Layer 13 of a small transformer language model trained on English Wikipedia (21 layers, counted from 0, width 128).
Take only the direct path to the model's output, skipping the later layers: a vector added to the residual stream pushes a token's score in proportion to its dot product with that token's output vector.

Output vectors of the tokens that the questions are about. A number n stands for n times 0.057.
"album ": 5 44 -17 -4 -8 0 7 8 1 -2 -9 5 -20 -2 16 25 -20 -2 8 2 5 2 -13 9 17 -6 6 0 6 7 -21 -16 13 4 -17 19 -8 3 -4 25 -2 -17 -8 2 0 -6 -5 0 -2 10 0 4 2 4 1 5 -7 -1 5 -1 -18 -13 -20 11 19 -12 8 -12 3 2 7 12 -1 -31 5 0 -1 2 16 14 8 8 -4 -2 8 7 12 -17 12 -15 3 3 10 -5 -10 0 6 2 16 -13 -12 -6 -7 -3 -10 12 7 21 -20 -4 -17 6 10 -17 7 2 -21 3 -11 -19 7 3 4 4 -13 6 4 -12
"|---": 22 95 -54 5 -11 -1 13 7 9 1 -20 36 -14 1 24 12 -15 14 2 11 15 -2 -11 -8 17 20 1 7 22 1 -20 -23 5 15 -11 -17 10 -1 17 21 -14 -12 20 -8 30 -14 -24 -8 -18 -12 -3 -42 -16 -29 8 11 15 19 1 11 -15 -23 4 -9 13 -9 0 -8 7 -14 -4 9 4 -29 -19 7 -9 -26 87 9 -20 -6 20 -19 -21 20 8 -12 -4 11 5 7 15 -17 -42 -1 3 5 8 -16 1 24 19 -58 3 -11 -3 -12 15 -17 9 8 -24 0 9 20 -22 -23 -8 -20 25 34 12 3 -17 -17 39 -17
"competed ": 21 11 -18 18 -9 15 10 3 -3 -14 -12 26 -7 -3 17 1 -11 9 -12 4 -4 0 -11 1 22 5 2 -6 7 -5 -9 -23 -7 12 -13 -14 9 -1 11 2 -10 -9 4 -6 5 -9 -11 -13 5 12 0 -6 -13 1 4 12 12 0 8 2 4 -6 -4 -21 -7 -9 -8 5 14 -6 16 6 -4 -1 -10 1 7 0 11 15 0 6 -3 -10 -5 -6 7 16 -18 9 13 -6 -13 -9 -10 -17 -7 8 14 -9 0 7 30 -19 18 -4 -12 -6 0 2 -8 8 -19 -6 19 1 -6 -9 -5 4 14 20 11 -9 0 1 4 -10
"largest ": 4 15 -29 -3 -19 10 22 17 -16 -6 -6 22 -2 10 25 10 10 -5 -4 1 -9 -6 -12 6 -1 -5 13 15 11 1 -15 3 -2 -4 -13 6 3 4 8 8 -7 -1 -3 -4 10 8 -13 -10 -11 -2 0 -6 -3 -7 0 18 25 9 -17 -3 -4 -14 7 -4 26 0 1 -5 19 -8 4 4 -4 -12 4 16 -19 -8 17 15 -16 -12 -20 -4 -7 -5 19 -13 -24 -9 6 7 2 9 -3 -15 6 6 15 -1 3 -2 4 -20 11 -3 0 13 13 -20 19 -8 -7 -6 13 4 -6 -9 5 -12 9 -14 0 4 -10 -10 1 -1
"). ": -8 6 -15 9 10 10 -10 5 -6 9 0 18 -27 9 -3 6 -2 22 -4 -19 12 4 -5 -4 -8 25 10 4 -3 -3 -18 12 11 10 -5 11 7 8 -14 0 -3 6 -10 3 11 1 0 14 2 2 -1 -14 -12 -10 -1 5 9 1 -7 3 -5 -2 -15 5 12 4 -15 2 16 -2 -13 -6 -9 3 -9 -4 -4 -16 14 16 3 24 9 2 -18 1 11 -22 -19 2 -11 -5 -12 -3 5 -9 -12 6 -2 -11 -11 -4 14 4 4 -13 10 4 1 -4 -7 6 6 -16 3 0 -1 7 -6 -2 -5 6 -1 7 3 8 3 7
"disambiguation": 26 11 -38 13 3 1 11 17 10 5 -6 11 -17 4 16 5 -19 6 13 31 15 -13 -15 25 24 14 7 16 9 9 -15 -25 1 17 -18 17 7 11 -8 -8 -15 -12 32 -12 3 1 -5 -5 26 -13 0 -15 -33 7 5 26 14 -9 -20 6 -10 -7 -16 -3 -3 -8 7 -25 15 -5 -9 9 -10 -18 9 2 6 -10 20 3 3 6 -3 -6 3 -5 -3 -24 -17 3 -8 -10 2 -10 -13 18 1 12 19 -26 -14 3 5 -12 5 4 -2 -12 -25 -7 -6 -11 11 -1 12 9 -18 10 -10 -14 14 8 15 5 0 -13 2 1
"per ": -6 5 -10 17 2 7 33 -9 5 -9 -2 2 -6 -8 3 -22 2 -4 -13 -4 2 1 -2 -10 0 6 5 11 0 26 -6 -9 -15 -6 -7 -7 10 -11 8 6 4 5 -2 15 7 12 -33 -12 -5 -16 0 -1 -7 4 2 15 12 5 -1 2 7 7 1 4 6 10 -9 2 -10 -10 6 22 -3 1 1 6 -5 9 12 -8 -2 8 -15 15 -16 -8 -2 -15 -18 -1 5 -5 -24 2 4 -2 8 3 8 -1 21 6 1 -2 3 -1 3 9 -2 -2 -6 8 -5 14 13 3 4 -8 -15 -18 2 15 0 -2 -18 -2 3 -4
"industr": 16 71 -67 8 -11 0 15 5 7 3 -36 35 -29 5 13 17 -12 13 3 13 8 -1 -13 -5 10 23 4 15 22 -1 -14 -33 9 31 -12 -22 7 -1 23 14 -6 -10 24 -21 23 -17 -14 -11 -17 -17 -2 -29 -10 -20 9 9 4 18 -4 12 -18 -17 1 -6 10 -16 -2 -8 17 -22 -5 4 5 -30 -11 11 -6 -17 84 10 -16 0 16 -17 -16 22 18 -12 1 7 5 8 16 -9 -31 1 3 4 7 -12 -2 17 13 -55 3 -11 -7 -8 5 -13 4 6 -18 -4 8 13 -19 -13 1 -13 20 26 23 5 -21 -14 36 -18

Output weights of attention head 3. The head adds the sum of these rows, row i times number i of z. A number n stands for n times 0.0048.
o0: 17 -52 0 -9 -34 2 2 5 33 -21 -4 -2 -6 0 -6 19 0 -14 -33 28 -17 8 -36 3 7 -12 11 -9 -29 30 20 -24 -32 12 21 -30 -23 5 -54 36 -8 22 -20 -21 5 41 15 9 24 -2 37 -18 -11 18 -69 7 43 -10 9 -25 6 -16 1 -1 -18 11 -17 5 8 0 15 9 7 -42 20 -14 24 3 -2 2 27 34 1 -2 13 1 -20 3 4 -2 -3 -1 5 12 17 -10 32 10 -8 6 11 26 -19 14 -2 18 -2 -7 43 21 17 -30 -12 -43 0 26 13 38 -39 31 -2 -10 -7 57 -12 33 -62 1
o1: 5 9 -13 10 28 -11 -12 14 -1 2 15 -22 -17 -21 -18 -25 3 6 10 22 -37 8 37 23 10 14 41 -20 2 37 -11 1 30 11 8 28 -50 7 -29 -9 39 20 20 35 -33 26 0 -32 -14 14 -7 -5 -27 44 1 -46 34 0 -5 -13 52 0 -23 -6 -18 -23 -54 12 -43 52 -5 5 11 -51 3 -50 16 11 1 0 -10 45 3 13 -34 5 -25 -17 -5 -17 -3 14 -19 -27 15 -42 21 11 -30 15 37 -22 -5 -4 -11 -23 9 54 20 33 -7 -16 2 11 20 2 -42 41 -26 -20 -31 -21 -30 -11 -2 21 -2 -11
o2: 46 19 10 -6 -24 31 -13 21 -2 -27 -13 -23 14 -23 20 13 -7 19 2 -13 33 -10 1 43 -18 14 66 -29 2 -5 13 -4 24 3 6 14 6 15 -7 -28 9 -18 21 -48 1 -4 3 -37 -25 24 -12 17 28 17 -41 11 37 10 -24 28 -42 -2 10 21 -10 -6 4 -10 15 -10 -6 -24 -7 -25 -39 20 10 -2 -6 0 -38 -29 -18 -24 22 20 37 -3 -22 -2 0 14 -45 14 -6 5 17 -25 14 -3 5 -42 41 -18 9 -9 12 10 -1 14 -25 33 -45 -1 7 -4 -17 -23 -19 45 -14 19 42 -32 -4 -2 20 0
o3: -36 -12 -29 -36 9 -6 3 24 -2 15 -19 -13 -92 24 -17 9 -11 -37 7 -9 3 -27 -7 36 -18 7 1 -21 -11 25 9 37 10 1 -3 30 42 37 9 36 -59 40 42 -56 -35 38 -23 42 -20 -65 2 -56 -14 3 8 17 -6 61 16 -5 22 6 -18 0 9 -14 -4 -58 54 -21 -55 -8 -13 -1 43 -23 21 18 -23 11 15 -26 15 5 7 43 -15 12 14 26 -11 23 27 -20 -15 -22 37 44 13 -34 3 -12 -10 15 -30 17 14 18 2 3 -5 -19 33 -30 -52 10 11 9 16 -45 3 11 7 31 4 -59 -19 -9
o4: -42 -27 4 -35 18 -7 37 -8 -23 -24 -33 0 28 25 -2 8 3 -15 12 35 -24 -1 37 -2 -16 -12 0 12 -28 -26 50 -3 -16 -15 7 -39 10 23 15 -44 -8 24 -14 -23 -29 -11 -10 4 30 -9 -2 -28 1 -39 -6 7 17 16 18 -9 -31 11 -34 -12 -5 -7 27 16 -2 -11 -21 21 18 8 26 -24 -9 25 -17 -9 -2 -15 45 -5 -10 -36 -37 30 8 10 5 -22 14 5 -5 28 -15 32 -41 -15 4 18 1 19 -19 4 -41 -11 -2 -9 -16 -22 -22 14 12 -15 30 -31 21 -36 -3 7 41 37 -11 -23 -26 2
o5: -7 10 12 -21 88 -45 12 -9 -3 -13 -15 -15 -17 0 -41 16 -34 39 0 -26 -12 -34 -1 2 14 -27 22 25 22 -2 -38 20 -17 52 -22 -18 -9 9 60 -47 62 15 -44 -1 13 -69 35 29 25 -9 -15 16 -12 -20 35 -11 -6 -12 39 -3 29 35 23 10 -25 -12 6 -20 -12 5 -4 -69 -12 -35 -28 -10 -32 7 4 26 20 -21 8 -7 10 53 -32 20 5 12 29 9 12 -53 -14 41 -41 4 -5 3 -60 10 25 3 31 21 -27 -4 18 12 56 36 -12 -12 -19 6 29 49 33 39 -24 17 43 15 -7 -55 67 -8
o6: -28 -16 23 -41 24 8 38 -24 -14 -37 0 7 -1 -12 -16 15 2 -2 30 25 -8 -5 15 -4 40 29 4 -10 8 -16 -15 12 -4 7 19 7 -8 22 4 -12 -30 36 0 -21 -1 21 -36 -16 8 -5 36 -30 -3 5 2 -10 17 -10 41 -9 33 28 21 20 -25 -1 -45 16 -26 -2 16 21 18 9 -3 -15 22 14 -2 -34 18 -35 -13 16 -6 -4 17 0 -9 57 -30 -38 -19 -27 -9 -21 -19 5 24 -9 17 38 0 -8 27 20 -26 19 11 5 -3 10 29 -28 -5 -19 -16 22 -14 -51 2 51 3 9 -8 -2 -33 6
o7: -19 16 -7 16 -37 30 15 -8 -11 20 -6 13 30 22 -45 6 -12 -30 48 -16 1 -16 17 -13 -47 3 22 6 16 -26 30 16 -7 22 -19 -55 -19 6 -20 -1 33 47 26 0 -27 -37 12 25 1 32 5 8 30 -26 -9 4 1 47 12 14 7 -4 -2 -23 1 17 -30 5 -5 24 4 16 -4 19 -1 17 19 -23 -21 -16 -71 -25 32 27 -6 1 -14 -1 37 -49 -6 -22 15 6 6 -21 11 5 -7 -36 27 -6 21 21 2 -30 39 35 -26 -14 33 -10 10 8 -29 -10 -27 55 8 -19 25 -7 -18 -9 -10 20 20 -16
o8: -31 7 52 -8 -45 -21 7 10 11 23 18 6 -14 -33 10 -20 17 0 -6 -20 11 21 12 -29 -6 -7 -46 7 14 -12 45 -24 -27 4 6 -14 -11 -21 -1 34 14 -22 -8 5 -26 44 -35 22 -1 -5 -32 32 2 4 -26 -8 -31 26 14 -36 -4 15 14 -1 10 27 -39 7 -16 45 60 -32 -4 12 43 20 2 -6 23 -40 -38 6 -59 12 -7 3 41 -20 -13 11 23 -13 34 -24 20 5 53 -10 -58 10 -11 -12 -72 -27 -25 20 7 -12 0 17 4 30 -4 29 -9 28 -7 -37 7 -85 -25 -26 -12 6 -22 13 13 -29
o9: 11 16 2 -12 -69 19 -20 46 3 48 7 15 -16 -12 -9 -58 37 2 8 -7 -11 -27 -18 11 -9 -11 -41 -34 15 21 47 -8 -13 -6 -10 30 -17 11 2 23 53 28 2 -44 -25 -23 54 -2 -3 0 -30 -2 -57 32 -6 -18 23 -3 15 22 4 6 18 -19 36 -15 6 -8 -5 -11 16 6 29 1 -14 -54 15 36 -16 18 22 52 9 -19 3 -16 -4 -25 -28 -21 19 -40 20 28 -14 47 16 4 -43 9 -37 -19 -41 -18 0 -2 -13 8 -67 -5 56 39 9 14 -4 25 -9 -12 -5 20 14 25 25 -20 -1 -1 43 -60
o10: 35 -23 15 -33 -20 16 -15 13 19 -37 15 -9 19 -35 32 15 36 36 -12 -29 -6 9 -8 19 -12 42 55 -24 -26 -1 5 -27 0 -34 -52 -25 29 41 -1 4 19 13 -35 3 11 -14 21 -50 -14 -21 3 -1 -14 -29 -61 21 33 -37 7 14 -18 -13 28 45 -18 -11 15 30 36 -58 51 40 42 13 -32 -8 1 -42 10 22 0 22 46 -17 18 11 30 -11 -33 -25 -21 -19 -38 19 7 13 13 16 2 31 -16 -5 0 -5 -15 -2 -43 5 24 -7 33 20 0 -6 -15 36 27 21 -18 -7 35 60 41 13 31 6 -57 -43
o11: 40 -14 12 34 -18 7 -20 -40 10 2 53 3 1 -21 -4 14 -13 8 -16 -52 18 -1 15 -16 -25 -48 46 3 5 -6 -9 46 -23 26 16 -28 29 0 28 -36 26 -37 3 10 17 24 -5 11 11 -16 -38 20 19 -16 72 -13 16 -12 17 -14 -13 -1 4 -5 10 -14 28 61 26 -1 -22 -4 3 -11 -41 36 0 19 -29 -13 13 -28 -63 26 -12 -35 -11 1 -20 -27 41 -21 2 41 13 -14 14 -15 16 -22 -16 -24 6 17 28 39 32 14 10 -38 54 -24 32 27 -4 26 41 12 18 -19 14 -23 29 17 12 -14 15 25
o12: -21 -24 -12 6 2 22 -24 11 -20 9 -17 4 -16 -3 12 8 -4 6 -34 -22 -4 -56 -31 -25 11 2 27 -26 -13 1 10 5 -9 11 1 36 4 -2 -56 7 -6 26 -28 5 23 -11 39 45 45 4 -42 -1 -29 -29 34 22 8 -11 3 6 8 -17 19 26 -23 -9 -19 0 -32 -11 21 14 -44 -10 10 22 -17 27 -7 25 38 19 36 -3 -4 -17 -12 -10 -38 -18 5 -38 -4 -13 4 20 18 0 26 2 -27 17 -42 17 1 -9 36 -21 7 -15 23 -21 19 -40 -17 32 19 -40 -16 23 -1 11 -10 -20 13 50 -42 10
o13: 8 2 -41 -11 -24 12 -4 25 -11 9 -15 23 -12 4 9 -2 29 9 -54 29 -6 21 5 7 -1 35 4 -13 38 -16 11 34 15 -50 4 13 27 45 8 4 24 -5 32 1 -15 34 11 -30 22 5 -7 -47 -18 11 16 31 17 42 -23 5 28 4 -4 12 18 9 8 -13 12 -5 -28 42 13 15 -8 31 14 -10 -47 6 15 -29 31 52 -28 -2 2 -16 -8 -26 -11 -38 39 31 -9 -12 24 -7 7 65 7 9 -73 25 -38 -5 -3 6 -1 6 46 -52 19 -17 0 -12 14 10 -28 -10 -14 -5 -3 -39 -10 15 -78 7
o14: 23 -12 -19 43 -62 27 -50 17 -4 -18 17 -14 15 -32 3 -7 13 6 -29 -39 -38 -7 14 0 -19 -36 -8 11 -24 -26 0 25 -11 -14 -14 -63 12 -7 14 9 -31 -19 32 -6 18 24 17 -9 48 56 -7 12 17 -8 9 18 -24 30 29 -9 -13 -26 -8 -24 33 15 -22 23 32 -33 34 -6 -31 -3 -11 58 -1 -42 -16 7 -34 -19 21 -39 9 25 -42 -26 -36 -31 -18 2 13 20 -4 -30 -5 15 17 -5 42 23 19 -19 10 9 21 -28 25 -11 27 -21 43 59 -33 -18 -2 46 -31 16 -19 -32 -4 0 -10 23 12 -24
o15: -11 28 40 2 10 11 7 14 -31 3 26 -1 -24 42 -64 23 -2 35 -11 -3 -4 -44 21 -17 -3 20 -1 17 -9 17 -16 9 17 -13 12 9 7 17 20 21 -16 6 -8 39 -4 -3 -1 6 -23 -30 -3 -1 -3 -3 59 -16 0 3 -1 -11 -19 24 8 7 -20 17 -12 3 35 5 -25 -22 -20 -6 17 -39 -1 -22 -4 19 -21 -41 57 19 12 10 9 -18 -68 -19 7 -30 32 -6 11 -3 -27 -34 22 -27 -16 15 23 6 -66 -3 13 33 34 -4 31 2 48 -34 -34 20 -9 -23 48 0 -49 3 -18 -28 -26 -47 26 -8
o16: -11 2 -40 17 53 19 11 -5 35 -12 7 -47 42 40 15 6 -32 2 -56 4 19 13 31 -30 -7 5 -16 44 -42 0 33 -18 -49 24 -13 -10 12 -12 11 -3 -29 36 71 16 0 29 24 13 17 18 4 23 -15 -22 -50 7 -9 6 5 9 -27 -13 -3 1 -22 2 7 -17 5 -19 13 -29 -13 -20 -11 -8 -46 -7 30 39 -42 -22 76 -18 -4 42 -29 24 -12 5 3 -5 10 -18 -26 -5 -34 34 7 0 0 6 -26 -17 -29 -5 21 -23 19 -2 21 -16 32 -1 1 47 58 -21 -34 -10 3 -33 8 5 -11 6 -20 -31
o17: -31 29 -55 -16 9 -6 -11 -29 -9 12 16 -65 -13 -1 8 2 3 -25 7 24 57 9 35 37 -25 -27 9 11 5 34 -19 9 -11 16 -3 10 -25 -32 -44 23 -29 -21 -5 -38 0 18 29 -37 -33 -39 83 16 12 -37 -18 24 -7 -27 6 16 0 -2 10 4 -33 -1 -14 -62 5 -12 36 -24 22 -34 3 -32 14 10 14 28 22 -39 -62 -17 -13 7 22 36 -6 40 -45 -9 -23 13 26 4 36 -4 -9 -14 -53 18 59 3 34 0 24 3 8 -8 14 -13 -16 10 14 -24 13 -35 -40 4 30 14 11 -16 -14 3 -9 -33
o18: 2 19 -29 -43 2 28 22 -13 8 27 31 -30 10 -7 -12 -31 -24 -6 10 -35 -17 6 5 -10 -17 -4 -20 -10 8 -9 45 11 -25 15 30 51 44 -19 23 25 -11 -28 -12 -34 1 6 16 19 16 13 29 28 20 -39 33 -35 -36 -14 -29 -34 -22 4 -28 -1 16 39 -5 21 -7 36 31 1 -66 -11 -11 37 47 8 -34 -13 46 9 16 -12 -36 -8 34 -51 29 28 -65 -10 15 -6 -36 2 -29 16 -41 -5 28 -20 18 12 12 -7 21 -10 36 -32 -25 -29 7 -5 32 13 -40 -42 -25 15 38 37 -21 10 44 -48 42 -2
o19: 11 31 7 4 56 -12 -29 8 -16 22 10 -32 -77 28 -26 0 -34 57 -14 -7 12 24 62 54 -13 -19 17 -31 12 7 7 57 -1 30 6 67 12 -35 40 -28 23 14 -48 10 2 -55 12 -10 1 -1 -46 11 36 -50 -40 0 -6 12 33 23 3 2 -4 11 3 -15 23 9 -44 13 3 -28 -22 29 -39 77 -55 -1 48 19 -2 -2 24 -20 38 -24 13 17 3 -6 9 -17 -5 -23 -7 5 -25 -1 32 11 -62 17 25 -32 27 29 -12 -30 55 -48 33 -33 7 -3 -4 31 19 -14 -9 -3 41 25 -3 13 1 6 56 -12
o20: 1 -34 -14 2 -22 2 -41 -3 5 -4 4 -22 9 -4 37 -6 0 -3 -1 -7 11 26 6 -10 4 15 -30 0 -12 -34 13 -16 -3 -26 12 -40 -1 2 1 2 2 -3 -10 4 -14 -15 22 8 26 7 -55 -2 -30 -10 34 -20 -6 -19 -9 -18 -26 -4 -4 8 -3 45 4 -2 1 -28 -21 14 -23 -16 22 -22 30 -23 0 -8 -9 -26 -19 -26 9 6 25 -25 -42 12 -14 11 2 16 -8 30 0 -9 -3 20 7 -30 -18 7 4 -15 -13 6 14 15 36 -11 31 21 -24 37 9 2 -21 29 6 -11 22 -41 4 -32 30 -11
o21: -16 -2 -5 -13 -15 16 17 24 -19 15 -15 -9 -13 -5 37 -28 -5 15 -3 13 -2 -1 7 33 -26 13 9 13 2 23 3 -17 -4 29 13 -28 -22 15 -4 -22 4 43 -16 10 -23 -28 20 -6 31 -33 -7 -17 -17 5 1 1 42 -8 26 -6 -3 -19 -26 21 24 1 29 -9 -2 18 -19 -22 5 3 -12 27 16 -13 36 26 21 -3 7 3 5 -33 -11 9 -31 -14 -1 -11 4 11 27 48 -25 18 7 -9 -41 0 18 4 -25 6 -27 33 12 -15 16 10 -21 5 8 -44 2 15 -20 -15 3 -7 44 -1 24 32 4 -18
o22: 39 7 -13 20 31 22 -11 -7 11 -6 -25 25 13 -6 26 -18 -14 21 1 8 4 -7 5 -10 23 -3 -44 52 -29 0 94 -54 22 11 13 -18 -20 -40 33 -35 -37 -22 53 32 1 46 10 -15 -28 7 -23 12 -1 4 40 -15 9 -37 -27 -19 -4 21 13 3 15 -32 16 59 23 -10 43 0 -52 -35 3 -3 -23 8 -8 15 27 -41 -21 -40 35 -23 -33 3 -51 44 15 1 -77 15 -29 -10 -21 -34 28 -12 -33 -11 17 64 36 27 -44 -13 27 13 19 -10 -11 7 11 14 44 -6 12 27 13 -26 39 -44 -2 -43 34 -16
o23: 21 -13 -21 7 -13 27 -22 -8 -31 5 -17 9 -5 -20 -8 -15 -19 23 12 23 15 -39 -33 5 1 -11 30 -15 -45 4 5 -3 32 2 9 -10 -32 57 21 1 -24 -6 47 -2 -14 -34 -13 -26 -13 27 -17 -34 12 64 18 16 22 44 -4 -17 -8 5 8 -42 15 -32 2 -15 12 -28 -20 37 -5 18 -2 13 -7 26 -40 26 -20 8 -28 22 -3 31 -35 -33 -26 7 -8 19 -28 15 -30 -58 52 -7 20 -10 -13 -1 -13 8 -8 -16 14 33 -1 -27 -9 14 20 -23 -18 57 33 6 1 13 -35 -7 -28 -25 -6 -16 24 12
o24: -57 -4 -1 51 34 -13 2 8 6 -21 24 -12 3 65 -7 20 -3 4 11 39 -40 -6 9 36 16 5 -28 10 -21 -3 -36 22 21 27 -18 9 -54 -23 30 34 4 12 2 35 5 -44 -10 37 9 15 -18 -18 -7 -16 1 -7 55 -18 -51 -8 -22 31 -9 20 11 21 -4 7 -30 38 -10 -2 -6 -61 -22 -46 -29 4 21 18 -42 39 4 -52 3 0 -15 9 -25 18 -20 -12 -13 -13 -15 -49 15 -8 -14 19 -65 -17 13 21 35 67 -60 -3 -10 8 21 5 -43 -2 35 10 53 -59 4 -1 -48 -14 2 15 28 -7 11 23
o25: 40 21 -5 -13 5 -2 -4 -9 40 -2 -2 -45 29 -25 -3 26 -19 28 9 -28 36 -11 -33 18 -31 -32 -3 -2 50 -27 7 10 24 30 5 51 16 3 15 37 -17 22 -21 -27 4 -52 15 -13 -14 -6 -16 30 0 -13 7 -1 14 5 21 27 -12 14 -40 19 -26 -11 -42 6 -19 -19 33 -8 -2 -8 -32 -35 -17 -10 41 18 20 20 -38 -30 34 21 37 -24 15 -11 -32 -28 -16 5 7 37 3 -9 -12 -10 16 -77 -19 -41 25 -14 -6 -42 15 1 25 -2 12 7 -45 28 -65 -4 -49 65 -2 4 22 18 -19 10 69 14
o26: -13 9 13 -38 -13 -25 -1 1 47 -23 36 7 4 12 -41 -23 -1 -21 -19 -38 -11 4 1 -20 39 2 18 4 30 -25 -20 26 6 33 -33 -93 16 -9 5 3 10 -9 26 -11 -7 -38 -16 -18 -38 -9 10 9 43 51 -25 -32 39 -5 -2 -10 35 4 -40 -4 21 1 15 -6 5 -13 -16 45 -15 14 -5 -89 51 -14 5 5 -31 27 -42 23 10 24 0 20 27 33 -1 -41 -45 -14 -44 -16 -7 11 49 4 32 -24 -18 -8 28 22 8 -23 -44 -17 10 0 -28 -4 4 67 56 27 9 -11 27 28 29 4 -14 8 -49 -8
o27: 0 1 46 39 10 -30 43 8 -30 4 -37 21 7 36 36 -19 23 -45 -18 42 -19 -13 7 71 7 39 -11 -2 -25 -4 -2 -36 1 -12 -31 48 -2 10 25 -26 -7 7 15 2 -9 13 18 -15 -8 -32 7 -16 -11 28 -14 0 -9 -27 -23 -5 -40 25 -1 3 -18 -9 -15 -3 -4 -56 9 19 19 -38 22 -23 22 -29 46 52 -29 46 -2 -46 65 8 22 -11 6 -20 -27 1 -33 -18 -44 6 24 23 7 32 -30 -32 -18 22 17 -11 -32 8 -29 -8 8 7 -20 -20 -23 -36 13 -12 9 13 -15 7 16 5 12 -8 -9 4
o28: -12 -13 28 32 -1 15 -9 -15 41 -18 23 -5 -5 -10 11 25 -18 12 -1 -21 -3 5 -4 -3 15 -21 -33 -32 -20 -24 -14 -24 -57 0 -55 -21 -16 -5 9 -24 28 -45 10 -27 -26 39 20 27 3 -14 3 5 10 4 14 4 -17 23 4 -28 -34 -40 -9 8 11 -8 61 -38 29 -18 -36 -7 -8 3 39 3 24 2 44 54 26 62 40 -61 -9 43 -1 -9 37 -4 -51 3 25 -8 -26 5 9 39 -11 42 -40 -6 -34 20 -2 20 16 -13 -17 32 41 19 1 44 24 38 -30 -12 -12 -35 56 50 -28 21 10 29 20 -5
o29: 1 -17 -19 -16 19 2 7 -17 55 -2 -16 10 -27 24 -21 28 56 -3 35 43 -9 -18 5 -3 -18 13 -35 7 -10 52 24 -18 26 -5 -23 -4 -7 -24 9 24 37 19 -18 8 -7 43 -69 12 17 12 -59 -1 2 -10 -25 -32 2 36 18 -54 2 -20 3 22 50 0 45 14 12 54 -29 -11 -11 -23 42 -6 31 19 -5 21 -47 13 25 -2 -21 27 -13 15 -15 29 33 0 -16 -10 -18 -54 21 -38 -40 -14 -10 21 -60 2 -55 26 -17 -10 -4 16 -19 -14 22 -28 55 -1 18 14 20 -15 26 29 14 14 22 -33 -3 11
o30: -18 -5 23 30 19 -3 25 21 33 3 27 -1 -20 -16 33 30 19 10 -44 36 47 -11 -23 13 13 -28 43 10 3 -33 -14 -4 -8 -7 -3 -2 -5 -23 11 -29 39 -16 -6 -33 -25 5 -30 27 3 18 17 2 -32 -25 -26 -3 -41 32 53 32 33 -10 -3 -31 46 -30 29 -7 26 6 -6 -16 -36 -27 36 14 35 28 15 42 -6 64 -36 12 27 -2 -25 -29 -35 31 13 -22 -46 -20 -60 -22 -3 9 3 14 2 34 -12 -42 33 31 0 -21 -28 -22 -5 11 24 11 3 -9 -26 44 3 -13 -23 37 -18 3 -45 23 -27 -30
o31: -23 10 -16 68 -30 -8 8 -15 1 1 -5 50 -8 17 39 -41 -28 9 -30 49 -12 6 28 6 7 24 4 55 -10 7 17 18 20 30 -6 1 -15 -13 -34 2 -10 -27 33 -5 -3 35 -12 4 11 4 -5 -45 -25 9 -49 -16 47 -19 14 -41 20 -15 -4 -8 -1 -14 -43 48 -3 2 13 -2 12 -6 -21 -27 20 -2 -24 60 37 5 8 47 -36 30 22 26 -9 -49 9 -21 1 13 -4 33 -13 -12 8 -73 -3 9 7 -16 -6 -47 35 9 29 20 16 -19 11 -38 27 -11 -20 -47 24 -25 62 10 -23 -14 -29 -41 -23 -22

Each question shows a token from some text and the vector z that the head gathered there. A number n stands for n times 0.016.

". ": -15 -25 -2 11 -39 -2 -1 0 -1 3 11 -11 3 17 2 -2 2 3 22 16 -22 62 -1 0 1 -35 17 -2 -17 -9 16 11
Pushed up most: "|---"

"pos": -26 -6 -6 7 -48 3 5 -3 1 -10 3 -15 8 20 6 -11 -11 -1 11 -3 -34 59 0 5 -2 -8 7 -3 -12 -3 6 -1
Pushed up most: "). "

", ": -19 -28 -3 4 -31 20 11 16 8 -6 15 -16 -24 -4 15 -8 -24 13 -9 -32 -21 48 -5 -1 -16 1 -4 15 -10 -1 -4 -7
Pushed down most: "). "

"or ": -27 -20 1 -16 -26 -38 4 -10 30 -21 -9 2 -7 30 -10 -5 -5 -2 13 -28 -38 71 16 -9 19 2 13 -10 -15 -11 -11 29
Which three tokens does it push up most, strongest first? "per ", "largest ", "competed "

"Bronze ": 6 2 32 -22 -59 5 -17 13 -3 21 -17 -16 40 -17 -4 -14 -13 3 -7 -1 2 48 21 13 3 -14 26 19 8 -12 11 28
Pushed up most: "competed "

"|": -26 -8 6 -5 -49 4 -8 7 -6 -12 31 -25 7 32 11 -26 -14 -6 9 -9 -28 70 -2 17 6 -17 27 5 -12 4 15 9
Pushed up most: "competed "

"198": -39 -19 -17 14 -58 -11 -8 27 9 29 16 5 52 -28 34 56 -49 -18 18 6 -26 50 -29 -26 4 -11 34 5 -20 -16 0 17
Pushed down most: "disambiguation"

"it ": -5 -14 -6 10 -41 -4 -2 7 3 -4 17 -18 -4 16 8 -11 -1 -2 11 9 -22 55 -10 5 -4 -25 21 3 -4 -11 23 6
Which three tokens does it push up most, strongest first? "|---", "industr", "disambiguation"

"attack": -21 -16 -5 11 -45 -9 2 8 -5 -12 19 -25 2 19 9 -18 -18 4 -1 -2 -26 66 8 10 1 -22 10 10 -10 11 21 1
Which three tokens does it push up most, strongest first? "disambiguation", "largest ", "industr"

"the ": -17 -23 5 17 -37 1 -4 -6 3 7 13 -7 11 11 3 3 -1 3 25 16 -24 58 2 0 -1 -28 20 -11 -16 -13 17 17
Pushed up most: "|---"

"The ": -14 -13 -1 12 -46 1 -2 2 -5 -4 18 -17 4 19 7 -11 -7 2 9 15 -26 57 -3 7 -5 -31 20 3 -12 -10 20 15
Pushed up most: "|---"

"ending ": -33 -7 -13 10 -53 8 11 -1 -1 -10 6 -15 8 31 11 -10 -16 -12 6 2 -32 59 -8 9 -4 -5 9 1 -8 -6 16 1
Pushed up most: "). "

"| ": -2 -4 23 -19 -41 0 -13 29 -16 20 -12 -17 25 -9 -5 -19 -15 5 -7 2 -18 35 19 19 3 -19 31 25 10 -4 11 9
Which two tokens does it push up most, strongest first? "competed ", "disambiguation"

"ish ": -23 -1 -20 16 -45 -6 -14 -19 -5 -11 28 -37 -6 13 -21 -19 -9 -8 3 -2 -14 42 11 20 25 -6 9 43 -14 12 5 3
Pushed up most: "disambiguation"

"H": -17 -25 4 7 -33 14 18 18 -5 -3 8 -14 -30 -1 6 -12 -30 16 -13 -29 -25 38 -4 5 5 0 -6 14 -9 -5 -1 -5
Pushed up most: "industr"

"general ": -13 -21 8 9 -48 -2 -6 0 4 -6 17 -12 8 28 5 -6 -20 1 -4 -5 -32 67 8 1 2 -12 10 7 -15 -10 22 10
Pushed up most: "largest "

"oid ": -24 -15 0 -5 -31 -32 6 -4 25 -18 2 -3 9 25 -15 -3 -4 2 9 -25 -31 65 27 -3 13 -4 14 -8 -9 -6 4 21
Pushed up most: "per "

"up ": -15 -13 -5 14 -43 0 -8 10 4 -4 10 -17 -1 31 8 -18 -7 -4 7 -6 -31 66 -1 10 11 -13 11 -3 -13 -5 22 -1
Which two tokens does it push up most, strongest first? "largest ", "disambiguation"